Layer 2 of a small transformer language model trained on English Wikipedia (12 layers, counted from 0, width 64).
A neuron's activation on a vector x is SiLU(gate . x) times (in . x), where the dot is the dot product.

Input weights of the MLP neurons that the questions are about. A number n stands for (n - 128) times 0.0072.
n5 gate: 146, 121, 90, 107, 87, 156, 150, 73, 139, 138, 179, 172, 165, 108, 155, 132, 157, 114, 88, 103, 119, 173, 163, 164, 141, 113, 180, 120, 147, 162, 128, 148, 118, 89, 141, 108, 109, 202, 69, 165, 102, 142, 168, 135, 221, 131, 90, 119, 124, 85, 149, 112, 108, 106, 125, 191, 125, 140, 122, 164, 118, 106, 140, 132
n12 gate: 113, 181, 119, 134, 83, 107, 151, 118, 80, 37, 129, 110, 209, 135, 178, 191, 185, 137, 82, 105, 131, 107, 153, 164, 156, 106, 122, 138, 141, 44, 97, 119, 120, 148, 155, 124, 152, 69, 57, 74, 126, 128, 89, 129, 196, 92, 120, 128, 168, 100, 113, 90, 144, 170, 155, 124, 126, 103, 118, 89, 111, 119, 190, 188
n31 gate: 156, 140, 124, 108, 150, 151, 85, 48, 206, 108, 112, 116, 112, 116, 90, 23, 123, 167, 125, 123, 194, 126, 111, 98, 72, 123, 128, 104, 159, 147, 61, 129, 105, 93, 92, 121, 139, 142, 121, 98, 179, 144, 93, 134, 108, 132, 117, 184, 157, 114, 102, 147, 111, 188, 96, 146, 109, 182, 115, 91, 60, 127, 232, 180
n34 gate: 127, 168, 140, 144, 104, 175, 156, 114, 110, 142, 67, 150, 159, 123, 124, 104, 110, 162, 65, 101, 222, 82, 117, 161, 135, 97, 160, 154, 142, 118, 107, 101, 131, 117, 108, 173, 105, 107, 75, 153, 122, 124, 134, 163, 90, 120, 144, 131, 108, 114, 105, 159, 153, 168, 213, 117, 98, 73, 133, 143, 98, 100, 142, 126
n38 gate: 73, 88, 182, 167, 86, 124, 45, 123, 149, 48, 170, 121, 120, 116, 144, 92, 152, 132, 139, 151, 83, 160, 129, 142, 57, 126, 126, 147, 116, 109, 184, 154, 172, 134, 102, 86, 136, 122, 137, 148, 171, 127, 139, 168, 133, 150, 155, 151, 146, 156, 100, 102, 197, 145, 185, 134, 61, 144, 171, 76, 162, 133, 146, 147
n52 gate: 111, 146, 141, 130, 74, 153, 119, 89, 128, 98, 189, 113, 141, 102, 90, 126, 107, 140, 175, 130, 146, 152, 135, 103, 147, 126, 110, 99, 100, 140, 98, 159, 86, 147, 79, 155, 179, 134, 82, 137, 118, 38, 173, 147, 108, 90, 112, 124, 111, 173, 158, 147, 150, 124, 126, 139, 148, 97, 184, 122, 99, 86, 156, 112
n54 gate: 138, 66, 120, 116, 113, 142, 112, 120, 115, 110, 85, 78, 151, 161, 82, 110, 108, 120, 157, 114, 139, 99, 90, 118, 163, 147, 175, 115, 164, 129, 182, 131, 94, 154, 208, 119, 100, 113, 149, 144, 132, 112, 102, 107, 92, 136, 151, 66, 158, 55, 177, 162, 153, 96, 150, 205, 134, 110, 109, 147, 88, 107, 124, 127
n80 gate: 168, 124, 123, 162, 95, 158, 163, 151, 134, 62, 117, 86, 164, 140, 100, 111, 142, 80, 108, 52, 114, 121, 115, 145, 160, 119, 172, 57, 99, 118, 141, 111, 169, 162, 77, 129, 139, 68, 122, 68, 103, 62, 139, 121, 95, 117, 147, 163, 53, 60, 90, 171, 136, 94, 95, 156, 106, 77, 182, 58, 149, 168, 138, 43
n90 gate: 113, 81, 144, 125, 91, 135, 145, 140, 131, 131, 108, 56, 162, 63, 100, 62, 145, 120, 150, 150, 97, 162, 147, 249, 130, 169, 70, 116, 89, 190, 174, 138, 168, 130, 113, 115, 131, 102, 149, 91, 67, 162, 163, 197, 167, 112, 113, 80, 112, 125, 131, 139, 112, 137, 156, 132, 134, 165, 146, 108, 119, 88, 141, 108
n91 gate: 165, 118, 133, 111, 160, 160, 127, 152, 145, 156, 153, 106, 82, 105, 123, 109, 105, 69, 158, 178, 130, 97, 152, 169, 116, 234, 110, 153, 145, 116, 148, 87, 154, 63, 150, 149, 195, 47, 129, 196, 138, 141, 184, 112, 108, 140, 89, 192, 118, 84, 106, 146, 133, 130, 117, 138, 152, 89, 131, 140, 155, 145, 224, 131
n96 gate: 100, 140, 55, 115, 88, 159, 169, 136, 94, 95, 166, 118, 134, 141, 159, 91, 192, 173, 149, 111, 135, 106, 64, 149, 115, 101, 108, 106, 121, 120, 154, 83, 91, 192, 136, 62, 170, 102, 168, 164, 151, 123, 125, 44, 154, 101, 139, 118, 85, 103, 181, 114, 57, 175, 102, 110, 65, 84, 124, 98, 90, 80, 166, 122
n103 gate: 104, 68, 124, 127, 117, 134, 127, 115, 94, 113, 89, 113, 214, 148, 123, 156, 108, 81, 119, 132, 150, 111, 74, 100, 159, 105, 155, 102, 124, 171, 115, 159, 158, 139, 144, 125, 126, 91, 117, 106, 151, 137, 149, 106, 124, 73, 140, 177, 99, 171, 139, 186, 122, 72, 126, 123, 133, 135, 175, 121, 138, 55, 139, 159
n112 gate: 202, 155, 161, 135, 163, 219, 154, 189, 113, 57, 166, 85, 124, 165, 146, 140, 158, 175, 171, 98, 105, 70, 134, 85, 71, 141, 132, 94, 135, 108, 152, 171, 157, 107, 52, 110, 154, 99, 149, 125, 136, 109, 161, 153, 122, 116, 174, 93, 139, 128, 144, 135, 157, 142, 71, 76, 120, 142, 173, 151, 138, 122, 182, 136
n5 in: 99, 84, 166, 120, 140, 117, 139, 97, 89, 127, 148, 91, 122, 133, 113, 198, 59, 88, 154, 105, 145, 106, 141, 146, 126, 179, 44, 168, 166, 129, 111, 180, 163, 98, 148, 102, 198, 157, 154, 131, 144, 119, 74, 158, 91, 149, 104, 158, 99, 73, 99, 172, 149, 137, 191, 97, 119, 100, 118, 95, 132, 152, 188, 70
n12 in: 120, 129, 187, 132, 113, 165, 118, 136, 95, 104, 139, 143, 165, 155, 107, 143, 145, 102, 67, 105, 152, 175, 151, 168, 127, 168, 154, 173, 110, 72, 93, 82, 150, 204, 75, 131, 109, 136, 79, 116, 169, 60, 78, 101, 89, 50, 156, 57, 114, 153, 114, 151, 136, 111, 128, 93, 131, 201, 170, 126, 152, 160, 186, 115
n31 in: 136, 193, 115, 100, 116, 134, 117, 117, 35, 65, 139, 179, 183, 74, 217, 158, 141, 107, 161, 135, 69, 108, 168, 206, 115, 126, 125, 103, 100, 178, 129, 130, 85, 123, 64, 111, 149, 123, 58, 84, 144, 93, 118, 131, 200, 118, 109, 135, 149, 63, 123, 150, 128, 168, 149, 115, 137, 150, 175, 92, 90, 189, 132, 109
n34 in: 110, 162, 136, 157, 101, 142, 145, 104, 133, 129, 125, 109, 147, 96, 145, 156, 101, 106, 78, 183, 181, 68, 118, 132, 111, 201, 138, 107, 207, 149, 114, 133, 83, 99, 91, 92, 78, 129, 80, 154, 100, 160, 99, 120, 89, 212, 131, 155, 112, 115, 128, 119, 128, 135, 173, 139, 84, 119, 101, 135, 176, 153, 139, 91
n38 in: 115, 98, 99, 176, 123, 157, 95, 154, 189, 76, 150, 124, 139, 133, 58, 68, 142, 170, 149, 137, 85, 197, 83, 193, 105, 135, 132, 129, 125, 121, 128, 153, 152, 127, 110, 137, 127, 107, 93, 131, 169, 111, 146, 126, 151, 145, 121, 101, 86, 123, 124, 65, 115, 114, 147, 117, 87, 94, 201, 59, 123, 121, 126, 157
n52 in: 114, 164, 145, 133, 117, 190, 115, 127, 69, 144, 116, 154, 217, 185, 149, 166, 107, 136, 110, 124, 143, 166, 108, 162, 161, 111, 136, 129, 157, 112, 94, 131, 100, 134, 100, 158, 131, 161, 104, 96, 102, 128, 159, 31, 200, 124, 161, 121, 125, 140, 127, 158, 134, 120, 141, 108, 101, 103, 162, 143, 104, 135, 101, 152
n54 in: 84, 143, 90, 123, 99, 160, 152, 108, 95, 57, 135, 122, 127, 127, 105, 153, 105, 152, 140, 193, 155, 79, 124, 155, 129, 210, 142, 90, 89, 121, 162, 119, 91, 167, 189, 155, 109, 91, 161, 178, 97, 159, 99, 121, 94, 157, 161, 108, 143, 90, 188, 141, 176, 124, 114, 158, 107, 128, 172, 164, 91, 109, 141, 78
n80 in: 106, 150, 117, 78, 123, 181, 125, 120, 119, 172, 147, 131, 105, 132, 195, 122, 140, 167, 207, 187, 120, 120, 181, 132, 103, 107, 122, 202, 128, 117, 138, 156, 103, 117, 128, 76, 104, 156, 103, 96, 97, 126, 77, 166, 213, 85, 217, 138, 150, 155, 205, 133, 115, 224, 172, 176, 102, 155, 144, 152, 68, 141, 156, 113
n90 in: 74, 107, 208, 87, 136, 116, 112, 121, 142, 116, 117, 92, 122, 146, 106, 87, 118, 115, 180, 194, 135, 127, 173, 203, 117, 180, 82, 140, 146, 126, 127, 138, 127, 69, 120, 148, 116, 156, 150, 158, 47, 128, 160, 168, 167, 187, 78, 117, 124, 150, 133, 149, 137, 170, 85, 115, 159, 98, 157, 154, 152, 129, 116, 124
n91 in: 120, 102, 153, 85, 122, 98, 117, 125, 132, 173, 149, 171, 194, 116, 127, 153, 126, 50, 180, 190, 127, 152, 155, 78, 83, 176, 99, 71, 149, 115, 143, 64, 144, 102, 117, 126, 116, 116, 127, 148, 141, 146, 146, 157, 157, 154, 82, 166, 109, 74, 156, 177, 108, 118, 200, 113, 141, 88, 95, 100, 197, 127, 174, 173
n96 in: 83, 147, 114, 190, 114, 78, 173, 144, 103, 84, 128, 131, 115, 97, 175, 70, 128, 137, 167, 131, 114, 128, 143, 179, 93, 147, 144, 106, 90, 124, 73, 190, 86, 146, 122, 137, 139, 139, 53, 143, 137, 127, 144, 101, 162, 132, 110, 95, 99, 119, 207, 113, 133, 191, 80, 173, 104, 72, 138, 70, 71, 82, 138, 99
n103 in: 139, 144, 148, 129, 133, 147, 146, 95, 177, 114, 163, 149, 181, 168, 119, 144, 117, 111, 134, 120, 142, 154, 132, 113, 139, 147, 138, 98, 121, 169, 107, 73, 208, 53, 181, 138, 106, 87, 183, 145, 153, 147, 107, 105, 153, 152, 141, 97, 128, 98, 74, 82, 100, 178, 144, 92, 98, 135, 133, 182, 137, 115, 112, 136
n112 in: 140, 166, 80, 110, 91, 175, 175, 114, 128, 100, 83, 106, 134, 158, 149, 136, 162, 86, 175, 117, 123, 110, 88, 142, 137, 148, 120, 83, 179, 120, 99, 142, 159, 89, 112, 121, 146, 115, 195, 163, 127, 155, 123, 131, 78, 170, 92, 56, 134, 96, 112, 171, 142, 132, 108, 142, 148, 97, 179, 154, 154, 149, 160, 166

Each question shows a token from some text and the vector x that enters the MLP there. A number n stands for (n - 128) times 0.023.

" In": 120, 113, 153, 154, 104, 159, 114, 149, 180, 143, 128, 142, 172, 125, 132, 95, 141, 77, 130, 109, 71, 66, 99, 93, 128, 125, 66, 118, 98, 116, 98, 152, 169, 78, 136, 130, 90, 122, 144, 160, 148, 147, 72, 99, 118, 134, 81, 163, 139, 119, 113, 128, 154, 120, 171, 86, 197, 142, 160, 82, 126, 116, 122, 116
Which neuron fires most, and how strongly? n103, at about 2.1

" a": 140, 115, 123, 108, 169, 141, 156, 160, 162, 116, 133, 114, 191, 159, 160, 111, 139, 139, 178, 156, 97, 100, 137, 117, 171, 119, 92, 139, 132, 86, 109, 106, 43, 68, 129, 136, 115, 139, 63, 112, 140, 96, 79, 121, 147, 206, 109, 132, 180, 87, 136, 142, 97, 107, 133, 134, 99, 165, 165, 170, 141, 106, 94, 96
Which of these neurons fires most? n54

"d": 81, 103, 112, 104, 168, 193, 100, 115, 129, 131, 131, 158, 151, 104, 154, 121, 118, 83, 172, 80, 137, 99, 135, 149, 125, 119, 149, 140, 85, 135, 104, 119, 113, 149, 93, 148, 140, 169, 174, 131, 152, 83, 46, 114, 116, 154, 143, 133, 155, 74, 146, 152, 113, 155, 176, 145, 160, 77, 119, 156, 176, 95, 106, 89
Which of these neurons fires most? n54

"ide": 110, 107, 115, 193, 99, 137, 160, 118, 113, 146, 151, 116, 145, 127, 140, 141, 79, 96, 145, 104, 74, 122, 164, 102, 132, 121, 144, 189, 111, 135, 83, 143, 99, 180, 102, 150, 171, 108, 145, 81, 114, 98, 107, 100, 146, 133, 109, 92, 171, 168, 147, 142, 101, 26, 180, 143, 133, 62, 120, 105, 158, 97, 127, 108
Which neuron fires most, and how strongly? n52, at about 3.7

" B": 103, 89, 116, 111, 139, 163, 104, 122, 201, 122, 94, 165, 163, 142, 127, 164, 145, 123, 137, 85, 61, 135, 156, 137, 155, 99, 137, 145, 111, 137, 77, 76, 88, 109, 118, 128, 96, 148, 102, 118, 107, 166, 30, 158, 115, 132, 132, 131, 87, 195, 139, 128, 151, 114, 162, 111, 134, 127, 96, 162, 157, 117, 123, 119
Which neuron fires most, and how strongly? n96, at about 0.44

"ord": 114, 139, 132, 140, 146, 169, 204, 119, 132, 164, 142, 124, 137, 156, 105, 78, 126, 85, 143, 115, 134, 71, 106, 132, 156, 140, 153, 153, 72, 102, 98, 152, 125, 149, 116, 161, 157, 156, 133, 50, 125, 119, 100, 119, 170, 166, 168, 125, 133, 137, 155, 107, 115, 128, 150, 123, 157, 48, 119, 129, 163, 104, 69, 83
Which neuron fires most, and how strongly? n80, at about 1.8

"4": 105, 101, 164, 127, 211, 132, 91, 83, 134, 133, 127, 102, 128, 127, 186, 111, 132, 63, 144, 103, 99, 117, 118, 138, 193, 68, 109, 181, 71, 114, 91, 125, 77, 119, 98, 126, 84, 94, 135, 149, 133, 157, 110, 90, 147, 172, 115, 87, 138, 116, 110, 126, 122, 141, 96, 125, 138, 138, 110, 108, 107, 154, 100, 139
Which of these neurons fires most? n91

" te": 129, 63, 120, 138, 120, 166, 114, 109, 190, 161, 172, 113, 175, 75, 178, 154, 122, 130, 226, 155, 86, 83, 128, 131, 142, 125, 94, 195, 134, 119, 99, 102, 75, 158, 132, 137, 103, 122, 137, 115, 159, 129, 129, 129, 89, 158, 138, 154, 169, 101, 146, 123, 139, 162, 136, 93, 156, 112, 148, 114, 127, 86, 98, 119
Which of these neurons fires most? n91

".": 106, 96, 101, 108, 181, 113, 170, 130, 134, 149, 136, 141, 99, 115, 171, 104, 82, 125, 168, 86, 127, 114, 121, 144, 145, 118, 88, 132, 117, 118, 72, 183, 124, 96, 99, 81, 125, 83, 150, 135, 124, 129, 60, 105, 125, 134, 141, 142, 125, 88, 90, 146, 101, 65, 174, 45, 122, 84, 99, 152, 100, 138, 69, 116
Which neuron fires most, and how strongly? n12, at about 0.63

" Pro": 121, 105, 128, 127, 108, 139, 112, 120, 184, 126, 148, 172, 152, 183, 170, 108, 146, 111, 182, 172, 128, 64, 112, 146, 159, 135, 130, 160, 132, 149, 101, 90, 90, 90, 100, 98, 84, 78, 157, 145, 189, 114, 126, 111, 90, 119, 80, 157, 138, 152, 117, 136, 149, 159, 129, 145, 161, 177, 169, 99, 181, 78, 128, 96
The three highest activations, in order: n91, n103, n31

"ff": 122, 123, 127, 137, 98, 181, 96, 160, 155, 93, 166, 129, 180, 151, 174, 86, 136, 141, 173, 153, 151, 82, 122, 134, 131, 159, 85, 94, 94, 135, 115, 156, 166, 93, 94, 135, 77, 175, 127, 105, 149, 155, 54, 118, 144, 131, 148, 131, 144, 85, 119, 99, 136, 159, 135, 150, 179, 138, 44, 150, 155, 95, 146, 129
The three highest activations, in order: n31, n112, n90

"i": 71, 92, 128, 154, 126, 157, 149, 88, 141, 157, 157, 131, 168, 85, 176, 109, 129, 138, 94, 108, 107, 115, 157, 162, 139, 133, 142, 152, 128, 139, 83, 130, 122, 172, 125, 171, 87, 128, 127, 155, 120, 107, 87, 177, 151, 152, 99, 146, 194, 111, 131, 110, 153, 24, 143, 142, 148, 131, 99, 107, 121, 114, 121, 75
The two highest activations, in order: n5, n34

" s": 77, 80, 82, 101, 168, 168, 174, 148, 171, 111, 136, 165, 208, 104, 139, 144, 137, 150, 193, 129, 103, 141, 102, 78, 149, 147, 125, 158, 120, 111, 85, 184, 29, 136, 97, 120, 135, 155, 144, 94, 156, 146, 117, 152, 138, 138, 142, 119, 126, 132, 103, 119, 132, 87, 129, 89, 183, 146, 106, 139, 118, 107, 112, 133
Which of these neurons fires most? n52

"5": 102, 129, 117, 101, 186, 166, 89, 91, 147, 168, 142, 131, 138, 151, 196, 115, 138, 78, 91, 88, 118, 121, 123, 141, 170, 72, 97, 134, 97, 101, 119, 152, 65, 101, 91, 164, 91, 89, 154, 107, 96, 122, 95, 76, 117, 201, 150, 102, 128, 137, 121, 109, 159, 134, 119, 102, 119, 145, 102, 91, 126, 123, 95, 107
Which of these neurons fires most? n91

"en": 107, 112, 113, 152, 154, 130, 114, 124, 124, 94, 140, 128, 141, 138, 167, 125, 117, 113, 151, 124, 135, 107, 121, 125, 134, 118, 139, 176, 87, 162, 90, 124, 108, 173, 128, 154, 179, 102, 174, 101, 133, 104, 24, 116, 126, 138, 128, 110, 157, 149, 124, 186, 150, 40, 73, 135, 131, 134, 100, 112, 181, 94, 96, 71
Which neuron fires most, and how strongly? n54, at about 1.1

"ag": 137, 124, 165, 170, 107, 107, 98, 138, 167, 146, 171, 123, 160, 98, 113, 97, 172, 126, 178, 111, 111, 130, 153, 162, 181, 135, 153, 157, 58, 134, 100, 151, 82, 130, 108, 122, 172, 175, 179, 112, 103, 100, 80, 81, 142, 127, 145, 112, 143, 174, 156, 135, 126, 119, 191, 63, 134, 115, 121, 135, 180, 134, 157, 109
Which of these neurons fires most? n52

"rough": 131, 161, 129, 140, 154, 144, 143, 166, 136, 210, 110, 133, 141, 174, 162, 142, 108, 113, 94, 68, 62, 82, 114, 104, 144, 145, 137, 185, 141, 115, 120, 159, 111, 130, 85, 147, 162, 137, 206, 135, 100, 118, 124, 97, 138, 105, 83, 124, 163, 105, 129, 99, 133, 102, 228, 157, 136, 81, 125, 116, 107, 120, 132, 121
The two highest activations, in order: n90, n38

"e": 66, 73, 107, 150, 114, 108, 133, 151, 137, 190, 164, 128, 151, 110, 169, 171, 108, 84, 138, 110, 82, 110, 142, 123, 144, 113, 114, 162, 125, 127, 78, 147, 107, 187, 130, 163, 156, 91, 164, 88, 123, 102, 96, 120, 133, 169, 105, 124, 178, 128, 118, 138, 125, 88, 102, 112, 138, 114, 152, 121, 181, 110, 69, 60
Which of these neurons fires most? n38

"ome": 83, 94, 88, 131, 104, 145, 176, 173, 111, 115, 158, 133, 151, 135, 134, 148, 113, 90, 119, 147, 65, 106, 163, 123, 132, 120, 136, 163, 88, 123, 96, 130, 78, 157, 122, 159, 156, 72, 168, 62, 124, 132, 77, 86, 129, 160, 109, 116, 173, 162, 108, 141, 126, 69, 145, 130, 152, 128, 106, 136, 187, 95, 112, 102
Which of these neurons fires most? n12

" She": 123, 116, 135, 81, 135, 97, 107, 114, 184, 137, 112, 160, 167, 116, 161, 110, 160, 116, 210, 153, 81, 61, 141, 144, 124, 104, 94, 170, 111, 157, 103, 154, 102, 192, 127, 117, 135, 68, 95, 118, 138, 114, 94, 163, 125, 176, 97, 104, 141, 90, 110, 129, 151, 186, 176, 124, 114, 156, 148, 136, 165, 98, 73, 102
Which of these neurons fires most? n90

"r": 93, 83, 63, 96, 162, 91, 131, 153, 182, 146, 127, 147, 123, 190, 160, 117, 154, 144, 133, 108, 147, 136, 100, 113, 217, 145, 141, 140, 131, 141, 87, 153, 115, 135, 106, 178, 128, 137, 175, 106, 150, 114, 81, 139, 157, 134, 135, 110, 134, 115, 114, 151, 142, 120, 148, 86, 129, 46, 146, 119, 141, 103, 85, 78
Which neuron fires most, and how strongly? n31, at about 0.47

"o": 103, 51, 123, 127, 133, 153, 113, 111, 125, 145, 158, 148, 108, 120, 179, 115, 125, 133, 154, 127, 87, 72, 156, 126, 146, 98, 118, 168, 125, 124, 106, 96, 111, 179, 123, 186, 127, 131, 123, 139, 134, 138, 84, 141, 122, 175, 103, 134, 186, 67, 134, 133, 102, 75, 118, 125, 125, 135, 141, 137, 141, 75, 42, 107
Which of these neurons fires most? n54

"0": 94, 142, 129, 86, 143, 182, 116, 111, 170, 192, 148, 120, 136, 151, 173, 83, 124, 72, 84, 107, 108, 108, 114, 138, 155, 90, 95, 177, 119, 101, 131, 144, 65, 87, 49, 158, 108, 93, 120, 133, 151, 130, 102, 93, 108, 171, 152, 102, 120, 150, 128, 138, 151, 94, 154, 115, 132, 149, 101, 114, 135, 149, 72, 107
Which of these neurons fires most? n34

" U": 118, 84, 109, 125, 149, 146, 117, 164, 198, 110, 145, 197, 129, 155, 157, 111, 143, 117, 169, 112, 117, 101, 145, 132, 205, 99, 129, 147, 148, 117, 130, 120, 86, 101, 131, 99, 115, 118, 98, 150, 128, 113, 115, 109, 65, 175, 99, 48, 154, 154, 191, 149, 126, 106, 161, 141, 149, 110, 118, 111, 168, 124, 134, 134
The two highest activations, in order: n31, n103

" Th": 125, 72, 112, 48, 157, 139, 112, 89, 204, 137, 75, 165, 213, 89, 188, 174, 141, 121, 134, 104, 78, 106, 146, 114, 163, 94, 159, 147, 98, 131, 92, 119, 121, 150, 109, 127, 149, 146, 150, 93, 150, 144, 93, 142, 132, 143, 118, 113, 109, 152, 124, 129, 147, 153, 168, 78, 127, 178, 113, 120, 154, 105, 101, 126
Which neuron fires most, and how strongly? n103, at about 1.9

" S": 58, 80, 103, 116, 162, 156, 133, 131, 212, 112, 123, 176, 192, 116, 156, 139, 147, 134, 202, 110, 99, 125, 130, 107, 145, 111, 127, 138, 126, 139, 108, 151, 76, 155, 109, 87, 162, 126, 142, 155, 137, 171, 81, 159, 120, 185, 121, 97, 121, 122, 120, 124, 152, 115, 135, 83, 170, 194, 114, 139, 124, 94, 102, 132
Which of these neurons fires most? n12

" P": 95, 93, 113, 134, 156, 134, 166, 120, 206, 100, 92, 158, 139, 138, 152, 142, 203, 126, 165, 77, 96, 104, 116, 156, 161, 162, 132, 149, 114, 109, 95, 120, 126, 129, 115, 110, 124, 134, 89, 162, 135, 184, 50, 104, 111, 115, 135, 153, 108, 162, 154, 144, 180, 95, 141, 149, 180, 134, 123, 133, 161, 93, 80, 111
Which of these neurons fires most? n31

" C": 88, 60, 92, 135, 123, 181, 148, 142, 196, 132, 99, 127, 143, 125, 148, 127, 182, 102, 170, 51, 98, 109, 150, 132, 173, 151, 131, 165, 94, 102, 125, 75, 94, 87, 103, 90, 117, 130, 136, 120, 116, 127, 82, 145, 110, 151, 101, 119, 88, 152, 127, 129, 168, 125, 168, 167, 137, 126, 130, 162, 154, 103, 112, 121
The three highest activations, in order: n80, n90, n31

" st": 99, 105, 56, 125, 191, 172, 125, 102, 195, 108, 131, 151, 162, 120, 147, 142, 154, 128, 134, 170, 110, 152, 110, 152, 167, 139, 124, 124, 89, 125, 86, 120, 77, 120, 141, 126, 72, 127, 157, 102, 130, 106, 96, 122, 167, 107, 107, 136, 115, 185, 113, 128, 130, 79, 186, 89, 134, 88, 140, 186, 193, 103, 112, 136
Which neuron fires most, and how strongly? n103, at about 2.5

" re": 125, 99, 140, 143, 154, 153, 131, 168, 167, 135, 180, 192, 185, 142, 164, 127, 133, 105, 155, 178, 74, 134, 133, 189, 99, 120, 100, 173, 147, 112, 97, 121, 81, 136, 152, 119, 76, 174, 159, 146, 194, 110, 119, 105, 77, 163, 56, 144, 121, 156, 125, 131, 157, 89, 130, 89, 126, 154, 132, 133, 157, 123, 127, 126
Which neuron fires most, and how strongly? n38, at about 2.4

"2": 139, 93, 119, 138, 156, 176, 158, 104, 98, 130, 141, 108, 156, 165, 134, 104, 138, 82, 120, 164, 127, 80, 164, 141, 105, 118, 101, 130, 137, 93, 159, 89, 120, 100, 65, 133, 139, 108, 168, 177, 135, 169, 105, 107, 90, 210, 156, 102, 118, 173, 119, 184, 153, 87, 142, 102, 121, 91, 116, 163, 168, 125, 134, 162
The three highest activations, in order: n112, n91, n34

" H": 64, 87, 118, 115, 144, 168, 156, 127, 213, 144, 79, 150, 164, 118, 140, 147, 193, 123, 182, 85, 104, 124, 133, 146, 155, 125, 123, 150, 108, 106, 86, 89, 135, 150, 117, 115, 138, 152, 143, 132, 105, 167, 79, 144, 140, 192, 99, 107, 93, 171, 113, 141, 161, 88, 174, 98, 151, 124, 98, 156, 130, 98, 90, 133
The three highest activations, in order: n90, n31, n96

";": 73, 140, 112, 133, 175, 149, 111, 131, 121, 138, 148, 135, 147, 163, 155, 63, 91, 102, 153, 71, 69, 104, 124, 102, 106, 125, 91, 154, 147, 135, 94, 133, 152, 126, 85, 105, 103, 115, 136, 96, 84, 131, 166, 105, 96, 118, 156, 92, 184, 107, 78, 109, 122, 93, 149, 136, 102, 152, 84, 166, 195, 131, 86, 117
Which of these neurons fires most? n96

" ": 120, 103, 158, 144, 106, 153, 150, 139, 172, 124, 139, 183, 170, 109, 183, 171, 126, 162, 151, 92, 116, 82, 116, 147, 176, 145, 56, 122, 88, 124, 120, 161, 43, 102, 90, 158, 121, 102, 152, 162, 175, 159, 118, 98, 111, 135, 137, 108, 138, 119, 154, 132, 107, 72, 121, 137, 112, 117, 100, 168, 146, 148, 78, 152
Which neuron fires most, and how strongly? n80, at about 0.34

"re": 142, 66, 142, 163, 207, 126, 142, 123, 110, 177, 184, 178, 95, 168, 165, 119, 137, 116, 139, 132, 131, 95, 97, 113, 141, 114, 138, 150, 121, 161, 104, 148, 86, 161, 130, 153, 100, 100, 180, 90, 192, 102, 68, 126, 139, 121, 109, 135, 127, 129, 181, 166, 125, 113, 167, 114, 125, 126, 189, 146, 141, 104, 154, 67
Which neuron fires most, and how strongly? n90, at about 0.44

".\n": 123, 184, 116, 120, 131, 124, 83, 120, 127, 159, 132, 144, 177, 157, 117, 114, 76, 127, 202, 113, 130, 146, 144, 165, 175, 95, 92, 138, 88, 111, 94, 170, 117, 111, 81, 123, 116, 84, 96, 77, 131, 162, 103, 124, 87, 168, 101, 118, 132, 122, 122, 124, 124, 62, 205, 145, 157, 123, 106, 152, 90, 91, 71, 95
Which of these neurons fires most? n52

" he": 134, 120, 101, 66, 177, 117, 133, 117, 165, 139, 127, 168, 152, 141, 172, 117, 140, 101, 148, 150, 104, 85, 109, 169, 104, 113, 117, 155, 83, 131, 86, 135, 72, 196, 120, 139, 83, 101, 76, 90, 175, 90, 93, 161, 151, 145, 67, 106, 123, 119, 123, 133, 157, 174, 185, 127, 78, 138, 95, 140, 150, 116, 80, 119
The two highest activations, in order: n12, n34

"u": 88, 68, 132, 128, 137, 122, 107, 81, 141, 120, 211, 161, 141, 117, 158, 101, 131, 98, 144, 74, 112, 127, 165, 115, 176, 119, 96, 182, 135, 175, 81, 87, 84, 142, 123, 163, 118, 107, 134, 145, 137, 133, 58, 119, 158, 144, 96, 138, 151, 101, 133, 122, 120, 102, 106, 137, 118, 126, 100, 141, 141, 128, 141, 62
Which of these neurons fires most? n5

"er": 118, 100, 114, 163, 170, 159, 92, 114, 93, 124, 121, 191, 133, 152, 178, 136, 123, 93, 115, 113, 131, 139, 157, 87, 151, 137, 122, 195, 127, 169, 87, 118, 111, 177, 143, 119, 158, 103, 173, 82, 144, 72, 80, 125, 156, 117, 117, 107, 192, 151, 158, 147, 143, 121, 97, 155, 128, 73, 96, 121, 150, 89, 111, 82
Which of these neurons fires most? n38

"l": 46, 99, 103, 121, 151, 156, 163, 138, 160, 203, 142, 125, 154, 109, 178, 108, 145, 123, 143, 120, 136, 133, 126, 91, 189, 135, 125, 155, 137, 86, 92, 129, 128, 118, 93, 159, 139, 133, 124, 85, 148, 133, 75, 122, 131, 128, 157, 118, 147, 98, 150, 97, 139, 154, 129, 114, 139, 30, 108, 110, 166, 112, 110, 61
The three highest activations, in order: n96, n80, n34